Layer 5 of a small transformer language model trained on English Wikipedia (10 layers, counted from 0, width 64).
A neuron adds its activation times its output weights to the MLP's output. To switch it off is to set its activation to zero at one token and run the rest of the model.
A neuron's activation on a vector x is GELU(weights . x + bias), where the dot is the dot product.

Input weights of the MLP neurons that the questions are about. A number n stands for (n - 500) times 0.0027.
n4 (bias -0.006): 500 827 562 285 316 491 686 643 429 398 451 609 120 515 497 649 606 465 415 680 450 485 478 522 475 409 351 498 585 675 438 399 531 450 189 611 393 417 485 475 433 586 674 103 536 727 417 572 294 638 420 364 671 938 799 485 442 421 324 308 540 497 498 795
n8 (bias -0.060): 356 761 459 617 449 585 422 540 459 706 615 751 161 668 614 752 256 395 167 326 336 384 599 471 380 385 725 615 527 483 775 340 423 638 872 412 467 456 511 532 350 515 333 252 426 672 405 658 708 413 416 239 495 487 784 575 409 326 489 538 718 420 594 358
n30 (bias -0.055): 545 541 214 380 516 719 831 841 732 516 674 474 483 515 450 93 275 354 289 545 675 384 503 441 258 528 373 517 577 332 497 414 602 187 503 535 327 536 756 557 529 460 590 536 368 390 678 586 441 849 456 467 390 485 515 626 285 506 824 503 512 497 624 584
n35 (bias -0.068): 449 332 366 328 355 696 532 400 449 704 815 584 547 335 469 559 583 722 470 106 436 575 371 194 654 609 519 340 313 559 528 532 458 479 600 408 392 926 215 627 400 536 341 245 485 662 499 530 556 322 439 621 424 703 541 910 353 258 322 470 628 609 672 644
n60 (bias 0.026): 210 416 594 388 770 389 342 428 547 413 422 250 534 254 490 330 625 566 439 877 573 555 387 376 452 761 296 692 764 538 360 395 771 550 368 387 659 649 405 620 397 483 420 457 749 458 739 704 639 355 645 411 310 514 617 724 381 591 512 291 358 345 369 487
n78 (bias -0.092): 565 697 267 530 471 439 398 456 408 580 723 407 641 558 417 611 579 368 758 660 324 797 608 112 452 614 539 529 545 388 498 620 562 508 524 127 651 266 450 464 584 657 342 415 706 758 376 485 507 479 717 175 541 29 764 605 464 656 700 195 656 380 477 318
n81 (bias -0.041): 757 655 299 679 494 759 464 731 490 401 256 311 648 354 156 354 558 419 377 479 600 415 553 507 817 664 292 544 620 436 238 579 594 363 655 548 283 441 682 614 454 188 751 371 173 631 474 854 634 334 344 691 599 605 500 550 181 527 673 232 561 485 533 524
n115 (bias -0.076): 358 374 698 383 640 422 195 322 521 752 285 389 763 629 469 534 515 552 323 360 744 828 516 287 536 539 754 509 299 384 498 448 651 601 300 548 612 474 613 351 855 536 661 507 607 269 294 709 587 219 301 449 710 227 518 593 532 424 402 410 266 577 749 563
n121 (bias -0.071): 272 446 802 725 649 249 387 569 599 423 308 262 366 717 348 296 442 535 290 719 387 522 471 492 451 235 435 647 527 326 459 675 593 551 532 634 709 459 748 257 669 583 616 753 289 399 294 615 463 557 697 516 604 502 393 507 374 592 659 325 602 568 650 340
n151 (bias -0.041): 562 484 396 713 548 240 249 476 852 333 530 564 582 441 637 138 620 554 459 405 298 695 292 425 747 513 632 506 394 656 376 638 365 571 744 293 455 481 488 870 572 420 559 673 315 642 325 564 607 713 348 143 260 555 440 431 433 686 521 458 117 447 765 693
n185 (bias -0.035): 598 599 511 545 642 563 382 356 534 520 624 600 333 371 374 227 648 331 368 400 508 565 691 538 711 629 631 639 352 518 654 450 927 387 382 530 187 402 476 410 149 376 485 368 408 612 421 462 405 597 895 399 510 494 440 420 437 644 703 782 342 442 370 453
n186 (bias -0.032): 158 730 686 563 379 787 645 540 475 506 345 396 233 459 316 695 551 584 331 602 147 601 314 637 513 379 472 689 328 646 421 311 422 841 324 324 714 510 813 610 549 589 431 768 570 666 375 616 226 449 385 346 698 626 519 350 469 411 535 492 691 433 675 211
n192 (bias -0.110): 511 614 653 489 493 253 139 489 384 421 738 327 269 523 364 420 895 745 548 421 546 284 564 363 701 374 556 507 508 602 579 281 634 769 509 654 603 476 649 591 764 199 668 715 232 545 419 466 417 525 390 330 396 521 343 604 563 670 345 583 639 344 572 281
n238 (bias -0.026): 440 408 432 285 361 215 444 535 550 917 720 213 514 467 514 596 645 494 573 936 485 331 651 384 616 281 234 952 390 516 555 664 621 346 404 404 293 429 399 390 421 336 473 779 555 531 558 765 554 443 749 401 202 644 364 647 521 577 475 474 582 348 482 510
n240 (bias -0.108): 247 758 407 348 675 711 516 711 464 565 567 590 501 144 69 700 272 755 410 490 554 126 561 433 662 610 483 285 479 412 683 409 583 386 188 614 333 611 497 383 246 507 824 569 620 322 665 478 464 397 498 511 468 641 542 673 472 594 509 474 461 560 456 735

Output weights of the MLP neurons that the questions are about. A number n stands for (n - 500) times 0.00048.
n4: 621 573 332 457 270 617 356 636 410 662 564 747 562 651 626 668 492 449 511 807 397 189 393 405 650 332 492 610 675 503 422 619 561 563 607 422 290 452 563 403 477 453 600 438 601 279 200 424 454 265 642 441 979 409 665 419 281 505 427 279 513 700 394 593
n8: 832 778 403 467 373 544 560 684 506 605 461 305 408 604 421 407 368 536 527 577 518 417 584 282 553 330 120 509 502 379 407 792 607 460 566 562 596 512 726 472 710 479 400 428 478 159 755 676 217 370 179 752 690 455 441 772 217 400 476 569 497 598 279 732
n30: 464 461 407 569 713 450 509 144 364 496 701 525 749 243 419 573 473 411 396 672 196 420 636 372 577 274 450 477 490 601 874 152 567 419 576 735 563 728 472 708 711 715 529 589 340 438 710 512 590 511 424 672 149 312 608 404 458 367 622 304 599 619 541 263
n35: 509 526 373 518 164 466 604 515 185 243 642 198 657 303 186 765 631 530 378 239 309 716 561 563 700 177 665 893 639 526 462 525 555 368 474 655 705 629 187 568 602 759 347 814 446 505 317 639 269 652 387 417 432 526 454 881 63 530 633 363 582 754 373 698
n60: 684 525 467 366 477 591 604 88 587 508 466 287 441 392 769 660 424 305 410 694 496 539 660 496 595 387 486 166 573 852 533 579 449 552 399 573 466 605 374 449 756 453 302 587 358 457 475 713 457 608 557 440 160 404 393 564 545 644 634 588 470 199 555 689
n78: 474 342 272 539 841 458 643 683 528 669 530 506 692 297 399 373 502 458 553 475 339 621 296 178 422 695 310 446 612 674 678 473 526 475 400 528 400 677 600 662 321 553 610 416 506 417 509 767 496 703 355 344 336 262 478 546 570 558 715 757 590 214 475 310
n81: 665 658 436 441 504 637 433 754 515 735 339 472 558 511 282 642 679 226 448 608 493 685 595 745 677 443 353 198 545 541 424 731 422 552 363 404 267 736 778 689 562 625 532 335 69 240 410 436 399 377 154 533 490 571 481 431 136 419 651 731 393 591 707 485
n115: 399 312 346 507 336 336 592 347 268 594 347 722 389 434 267 245 611 637 733 670 472 284 308 410 572 291 650 596 397 524 741 403 626 592 682 610 433 465 453 752 446 476 335 269 637 562 208 434 716 658 554 300 653 547 712 473 421 484 754 821 658 417 670 403
n121: 831 429 536 522 297 523 398 580 512 605 499 560 331 210 354 576 645 406 542 319 671 398 654 331 545 402 125 530 694 839 499 756 414 462 569 618 440 701 591 422 503 544 679 619 669 60 291 385 574 445 462 781 427 471 311 533 481 616 455 514 347 608 300 492
n151: 624 255 247 669 445 503 398 655 591 370 562 430 472 386 980 908 216 106 525 457 559 542 526 582 250 422 553 469 629 456 341 478 683 786 340 577 523 388 661 243 458 310 668 287 672 505 584 382 308 505 530 646 884 367 705 682 568 584 498 301 557 315 447 498
n185: 506 480 641 398 764 636 339 500 619 755 384 554 463 613 590 582 595 512 351 233 388 442 504 513 358 380 236 698 431 247 736 346 467 755 379 598 671 549 284 515 464 433 491 577 550 602 539 610 363 510 344 829 510 521 691 481 415 528 667 95 459 625 386 321
n186: 498 532 591 977 406 734 626 388 329 455 390 566 501 662 596 259 661 432 232 418 507 576 78 350 262 499 162 799 730 258 423 133 427 46 733 485 539 460 473 579 490 424 585 444 595 691 683 637 670 522 320 748 385 439 624 554 512 766 272 617 399 700 624 600
n192: 451 653 349 570 630 775 691 596 825 262 504 488 275 374 556 585 661 345 567 614 494 366 511 535 526 362 414 434 254 530 527 201 753 270 607 273 369 456 515 422 613 329 705 739 468 342 465 629 473 782 525 398 385 510 721 610 148 616 332 429 585 622 467 568
n238: 777 449 156 325 592 507 578 187 442 360 417 560 680 797 334 341 635 70 504 418 563 332 443 379 481 432 641 262 680 778 447 132 616 645 762 729 361 364 528 724 392 518 796 845 495 504 638 583 894 554 384 556 566 364 271 344 518 501 410 380 497 603 371 648
n240: 528 526 477 459 789 568 734 809 455 321 635 443 515 478 469 653 346 686 724 304 597 625 296 571 606 247 204 227 415 219 544 515 416 834 555 639 775 674 564 329 327 422 316 347 773 300 609 438 318 588 407 387 353 668 486 498 236 788 626 745 224 383 303 690

Each question names a token from some text and the token that comes next. It shows the vector x that enters the MLP there. A number n stands for (n - 500) times 0.0088.

Then comes g, the gradient of the next token's log-probability with respect to the MLP's output, scaled to length 1. A neuron's effect is roughly proportional to its activation times (output weights . g). A number n stands for (n - 500) times 0.00094.

"k", then "p"
x: 570 561 492 628 655 578 623 497 505 372 425 397 511 571 636 536 469 525 489 455 481 429 514 609 607 542 505 213 494 638 260 517 519 443 529 537 431 582 479 407 619 493 417 396 585 434 456 557 495 474 503 412 315 450 427 421 667 469 499 542 724 419 536 505
g: 526 659 471 296 409 325 535 498 371 661 426 613 669 404 724 355 652 271 602 517 416 541 441 372 268 481 561 495 796 552 348 781 552 444 511 540 507 415 494 663 575 398 639 554 500 363 405 227 458 437 581 460 703 453 618 545 529 195 655 703 327 670 458 387
Switching off which neuron hurts the next token most? n81

"é", then "m"
x: 625 588 542 592 684 590 519 520 360 396 514 491 524 534 830 465 506 416 494 502 459 473 498 535 571 385 445 411 569 522 382 466 547 484 409 559 508 638 388 407 591 580 350 505 546 479 393 641 461 478 530 328 382 374 453 380 594 467 601 550 686 448 434 426
g: 196 653 492 648 333 594 454 390 486 474 622 582 396 493 410 551 556 307 660 483 247 446 358 393 374 433 519 512 676 648 430 541 520 414 416 464 275 452 757 651 437 391 687 661 565 472 302 427 492 295 665 461 678 390 782 259 646 547 486 552 651 497 614 734
Which neuron, switched off, raises the next token's probability most? n8

"–", then "2"
x: 557 541 412 629 575 537 560 521 546 536 388 377 584 501 700 520 471 480 539 482 467 511 621 427 624 517 415 230 531 534 458 631 513 511 406 555 470 590 406 420 602 466 382 486 416 384 464 599 491 420 641 406 462 234 318 420 559 581 602 683 637 469 504 467
g: 677 255 344 535 686 422 280 542 632 837 482 297 624 508 499 554 689 463 472 405 526 558 468 518 609 540 717 403 492 592 657 580 413 502 615 572 702 436 333 577 422 516 667 511 514 330 226 683 469 263 356 657 474 615 233 501 514 248 561 360 514 510 363 480
Switching off which neuron hurts the next token most? n78

" to", then " A"
x: 476 326 581 522 533 671 509 688 518 449 503 376 477 607 707 507 512 555 519 396 548 448 594 503 579 475 421 239 467 687 309 568 444 469 426 510 480 598 440 421 515 477 392 385 532 510 456 607 502 542 583 398 459 455 467 429 568 476 643 591 538 431 595 445
g: 599 499 231 585 258 534 539 496 478 411 518 516 671 260 526 666 606 395 196 303 430 444 345 202 520 335 552 470 427 505 556 392 350 740 597 674 689 652 318 749 624 543 611 575 414 450 291 680 458 510 599 608 549 547 522 626 689 621 317 431 548 537 510 504
Which two neurons, each switched off alone, lower its probability most, in order? n35, n30

" Reg", then "ist"
x: 553 527 660 537 607 700 510 491 462 409 437 380 496 485 694 570 470 420 634 551 445 409 665 666 587 457 460 168 587 560 397 538 482 384 398 562 540 627 434 411 498 453 480 477 629 412 432 604 456 376 474 373 389 508 513 482 589 540 535 564 469 533 429 391
g: 547 512 400 482 308 328 350 552 388 446 556 507 554 403 470 584 455 324 375 369 684 705 681 683 549 410 393 541 490 345 593 469 763 681 510 350 434 534 672 517 680 426 349 422 383 537 680 690 462 205 251 509 405 720 360 671 613 509 639 804 409 348 483 532
Which two neurons, each switched off alone, lower its probability most, in order? n240, n60

"oll", then "ap"
x: 480 450 619 498 666 658 524 431 447 442 274 588 571 573 691 526 474 454 489 565 411 489 659 650 578 399 379 286 480 587 402 640 599 517 395 478 377 574 518 436 604 547 438 485 611 445 381 565 473 501 604 383 488 483 399 427 604 484 420 552 541 366 529 448
g: 516 486 726 720 401 616 224 498 565 544 536 671 202 590 284 332 574 384 562 418 609 586 267 555 696 374 395 650 568 402 438 795 203 593 409 355 617 603 557 333 512 468 533 277 421 632 574 691 433 386 515 452 591 527 624 520 583 558 491 613 566 362 497 317
Which two neurons, each switched off alone, lower its probability most, in order? n186, n121

"epend", then "ents"
x: 551 527 733 492 629 631 555 547 499 453 408 418 602 552 774 478 489 361 504 585 418 388 636 552 559 331 513 325 483 519 326 434 589 565 425 516 460 593 521 402 482 494 401 424 480 408 439 643 489 559 484 389 394 357 457 466 560 535 539 560 654 510 527 552
g: 484 661 454 354 484 626 476 279 518 434 749 664 562 476 538 426 498 480 601 325 507 312 521 478 501 398 281 380 328 522 498 595 295 450 414 328 642 509 275 556 568 420 626 607 392 419 512 450 584 499 352 513 840 762 405 419 301 589 690 523 908 633 603 506
Switching off which neuron hurts the next token most? n121

"4", then "."
x: 488 561 432 561 501 655 566 524 539 425 454 468 532 657 665 597 457 484 476 392 537 421 680 557 545 479 378 219 639 509 426 501 462 424 443 581 405 648 422 510 563 376 405 450 543 430 535 574 458 555 556 423 388 356 481 321 723 447 468 687 608 416 546 487
g: 417 440 593 571 639 731 859 378 294 402 561 698 483 510 664 564 705 457 427 336 520 513 508 578 393 357 378 370 520 474 422 432 388 327 730 801 479 494 423 234 513 499 491 510 317 317 749 406 460 618 368 710 445 551 629 546 350 527 710 462 369 555 407 421
Switching off which neuron hurts the next token most? n30

" (", then "of"
x: 483 417 517 563 600 555 604 621 508 489 376 333 589 545 694 545 459 442 547 521 468 481 572 464 534 570 407 221 573 674 383 575 470 576 406 528 501 554 378 490 528 435 477 429 532 491 489 534 460 503 632 273 434 358 426 407 620 537 538 634 669 394 519 474
g: 909 536 734 498 721 461 476 446 367 483 501 626 195 588 515 550 431 392 458 479 491 532 566 364 378 654 464 501 304 486 362 361 663 321 636 347 378 530 572 675 444 656 689 545 497 554 687 635 636 382 427 273 461 658 580 477 435 197 652 535 456 430 377 364
Switching off which neuron hurts the next token most? n78

" law", then " by"
x: 526 469 564 511 615 608 602 576 550 379 437 427 455 626 749 550 450 456 589 477 579 417 507 524 435 443 361 286 549 646 371 524 517 517 373 643 511 608 438 379 554 434 507 380 555 447 583 570 492 471 529 315 466 412 408 383 554 565 608 623 566 361 513 493
g: 489 671 553 581 533 386 579 627 803 565 435 269 325 562 386 634 364 693 318 363 568 422 539 733 480 403 416 451 228 463 305 514 479 630 804 487 391 597 563 488 458 591 330 508 601 368 416 653 476 548 429 703 573 341 620 461 492 257 262 741 604 453 421 594
Which neuron, switched off, raises the next token's probability most? n30

"1", then "6"
x: 528 510 504 598 515 503 556 614 503 451 404 397 594 597 624 604 567 522 560 493 549 434 652 606 574 421 393 383 552 590 479 603 459 406 448 635 500 635 467 347 602 424 283 357 450 355 427 547 374 566 583 385 395 401 347 354 617 548 541 601 645 428 563 456
g: 628 614 458 435 295 550 552 455 306 602 670 389 612 600 650 541 371 300 511 548 739 427 586 536 527 564 383 515 653 429 624 570 308 546 372 633 566 373 426 740 529 79 586 412 241 563 528 516 217 697 613 408 515 481 812 508 467 520 314 435 569 441 521 425
Which neuron, switched off, raises the next token's probability most? n121

" ", then " |"
x: 531 467 470 585 524 604 562 597 470 454 390 372 567 553 611 633 416 451 508 531 525 363 520 520 608 507 405 265 621 548 474 648 468 634 383 587 448 621 381 468 554 434 368 436 514 480 404 615 504 498 591 397 270 446 333 375 706 548 483 624 618 483 497 509
g: 448 426 439 319 570 423 439 385 307 195 665 615 354 528 610 465 482 534 632 502 472 577 489 540 335 457 558 348 329 474 463 530 729 709 437 633 455 634 443 620 496 368 693 294 780 768 543 455 673 448 241 630 482 405 570 563 379 223 621 490 491 684 413 723
Switching off which neuron hurts the next token most? n238

" |", then " "
x: 461 455 554 655 561 547 526 654 425 473 343 397 557 516 651 617 495 479 461 416 498 394 600 498 555 519 488 246 570 624 336 601 558 508 528 616 523 664 406 472 578 422 391 505 512 449 412 612 515 534 551 359 293 395 387 371 627 543 425 564 588 490 487 479
g: 643 385 603 555 439 487 860 556 520 557 306 292 450 557 367 462 494 720 351 510 641 454 619 537 496 637 428 566 650 674 470 329 471 363 726 257 525 390 580 193 579 630 375 657 354 144 646 438 644 430 437 479 461 606 386 559 406 560 377 466 665 560 411 611
Switching off which neuron hurts the next token most? n192

"iss", then "ance"
x: 570 545 623 503 600 602 498 485 507 363 455 433 632 650 650 559 489 473 581 525 510 447 681 539 603 510 527 268 461 539 307 469 521 413 436 488 475 618 516 431 550 526 348 497 524 488 433 593 499 478 447 337 389 416 425 427 621 456 356 748 587 375 554 508
g: 524 536 341 410 386 391 553 544 536 482 601 640 669 475 555 515 391 426 524 703 532 509 656 585 292 607 317 605 371 429 560 79 541 527 323 450 412 492 396 559 693 509 536 459 542 546 390 474 539 646 375 432 615 375 830 790 263 731 267 583 626 322 430 583
Switching off which neuron hurts the next token most? n192

"un", then " was"
x: 601 494 520 483 640 552 542 515 544 351 393 399 685 648 731 513 490 494 434 494 444 477 551 539 590 496 534 256 517 526 354 441 538 481 458 479 515 556 486 400 569 542 443 382 580 467 450 575 572 525 562 330 354 409 350 430 631 363 597 671 641 466 534 463
g: 629 476 330 623 341 284 589 491 543 558 753 493 454 429 592 423 308 667 663 606 486 594 613 351 606 417 275 553 555 424 279 662 437 555 392 639 490 258 650 280 721 402 626 549 721 448 587 213 511 499 454 625 545 255 611 444 366 782 480 494 540 383 457 523
Switching off which neuron hurts the next token most? n151

" C", then "andidate"
x: 465 559 508 639 661 574 586 532 383 390 384 527 516 513 632 562 408 415 580 541 454 436 556 633 618 514 479 23 542 641 456 551 487 545 462 573 514 691 405 472 442 450 367 475 494 474 512 534 431 432 493 463 425 474 458 425 541 555 551 598 624 468 484 418
g: 493 568 679 487 570 683 313 405 529 259 721 420 509 507 441 605 626 583 437 339 576 388 263 506 279 352 621 595 701 429 515 536 616 587 667 635 416 477 396 596 398 511 485 347 472 220 453 448 537 747 464 450 453 555 554 401 564 375 650 772 91 555 495 678
Switching off which neuron hurts the next token most? n240

"v", then "ri"
x: 527 646 511 581 626 591 545 442 484 386 447 493 640 567 622 542 502 572 562 483 454 358 646 536 637 561 374 232 432 555 323 418 513 417 450 548 444 676 454 466 608 539 397 523 491 447 381 617 511 449 501 364 298 459 497 469 672 478 580 579 590 423 469 423
g: 559 461 542 869 483 500 450 435 451 554 677 563 402 610 611 429 534 406 642 549 532 438 429 266 589 217 632 596 554 620 340 734 345 862 508 620 427 700 567 372 387 750 570 363 496 628 322 519 294 457 448 548 367 400 363 624 584 390 444 303 389 510 399 372
Which neuron, switched off, raises the next token's probability most? n192

"P", then "h"
x: 501 454 509 647 670 600 664 492 463 489 407 441 488 540 673 508 494 506 530 565 511 500 569 569 545 563 440 125 552 640 402 573 533 454 452 598 465 702 369 423 478 473 318 436 546 522 472 529 458 447 561 435 362 463 422 405 647 530 518 544 544 335 454 441
g: 458 588 420 419 371 504 718 584 732 563 437 218 338 372 621 526 253 554 560 528 339 643 502 565 655 732 382 443 465 572 536 508 760 546 503 347 329 349 335 547 534 382 652 644 436 329 491 294 611 618 530 502 412 319 776 344 649 445 714 440 448 729 464 419
Switching off which neuron hurts the next token most? n60

"ible", then " for"
x: 582 479 567 520 597 586 532 603 622 416 389 416 487 570 796 568 467 450 533 463 460 466 541 502 550 436 442 311 571 616 385 533 537 571 433 632 465 533 361 367 536 409 427 312 659 499 499 584 562 514 522 365 541 443 399 391 589 435 454 570 585 346 477 501
g: 603 484 472 610 487 676 492 434 356 685 548 307 475 540 505 519 544 385 422 522 636 591 438 310 703 451 680 433 332 627 846 679 562 276 550 625 308 331 441 666 438 493 581 462 738 475 415 628 606 370 442 391 439 445 303 525 297 619 303 467 571 723 172 545
Switching off which neuron hurts the next token most? n4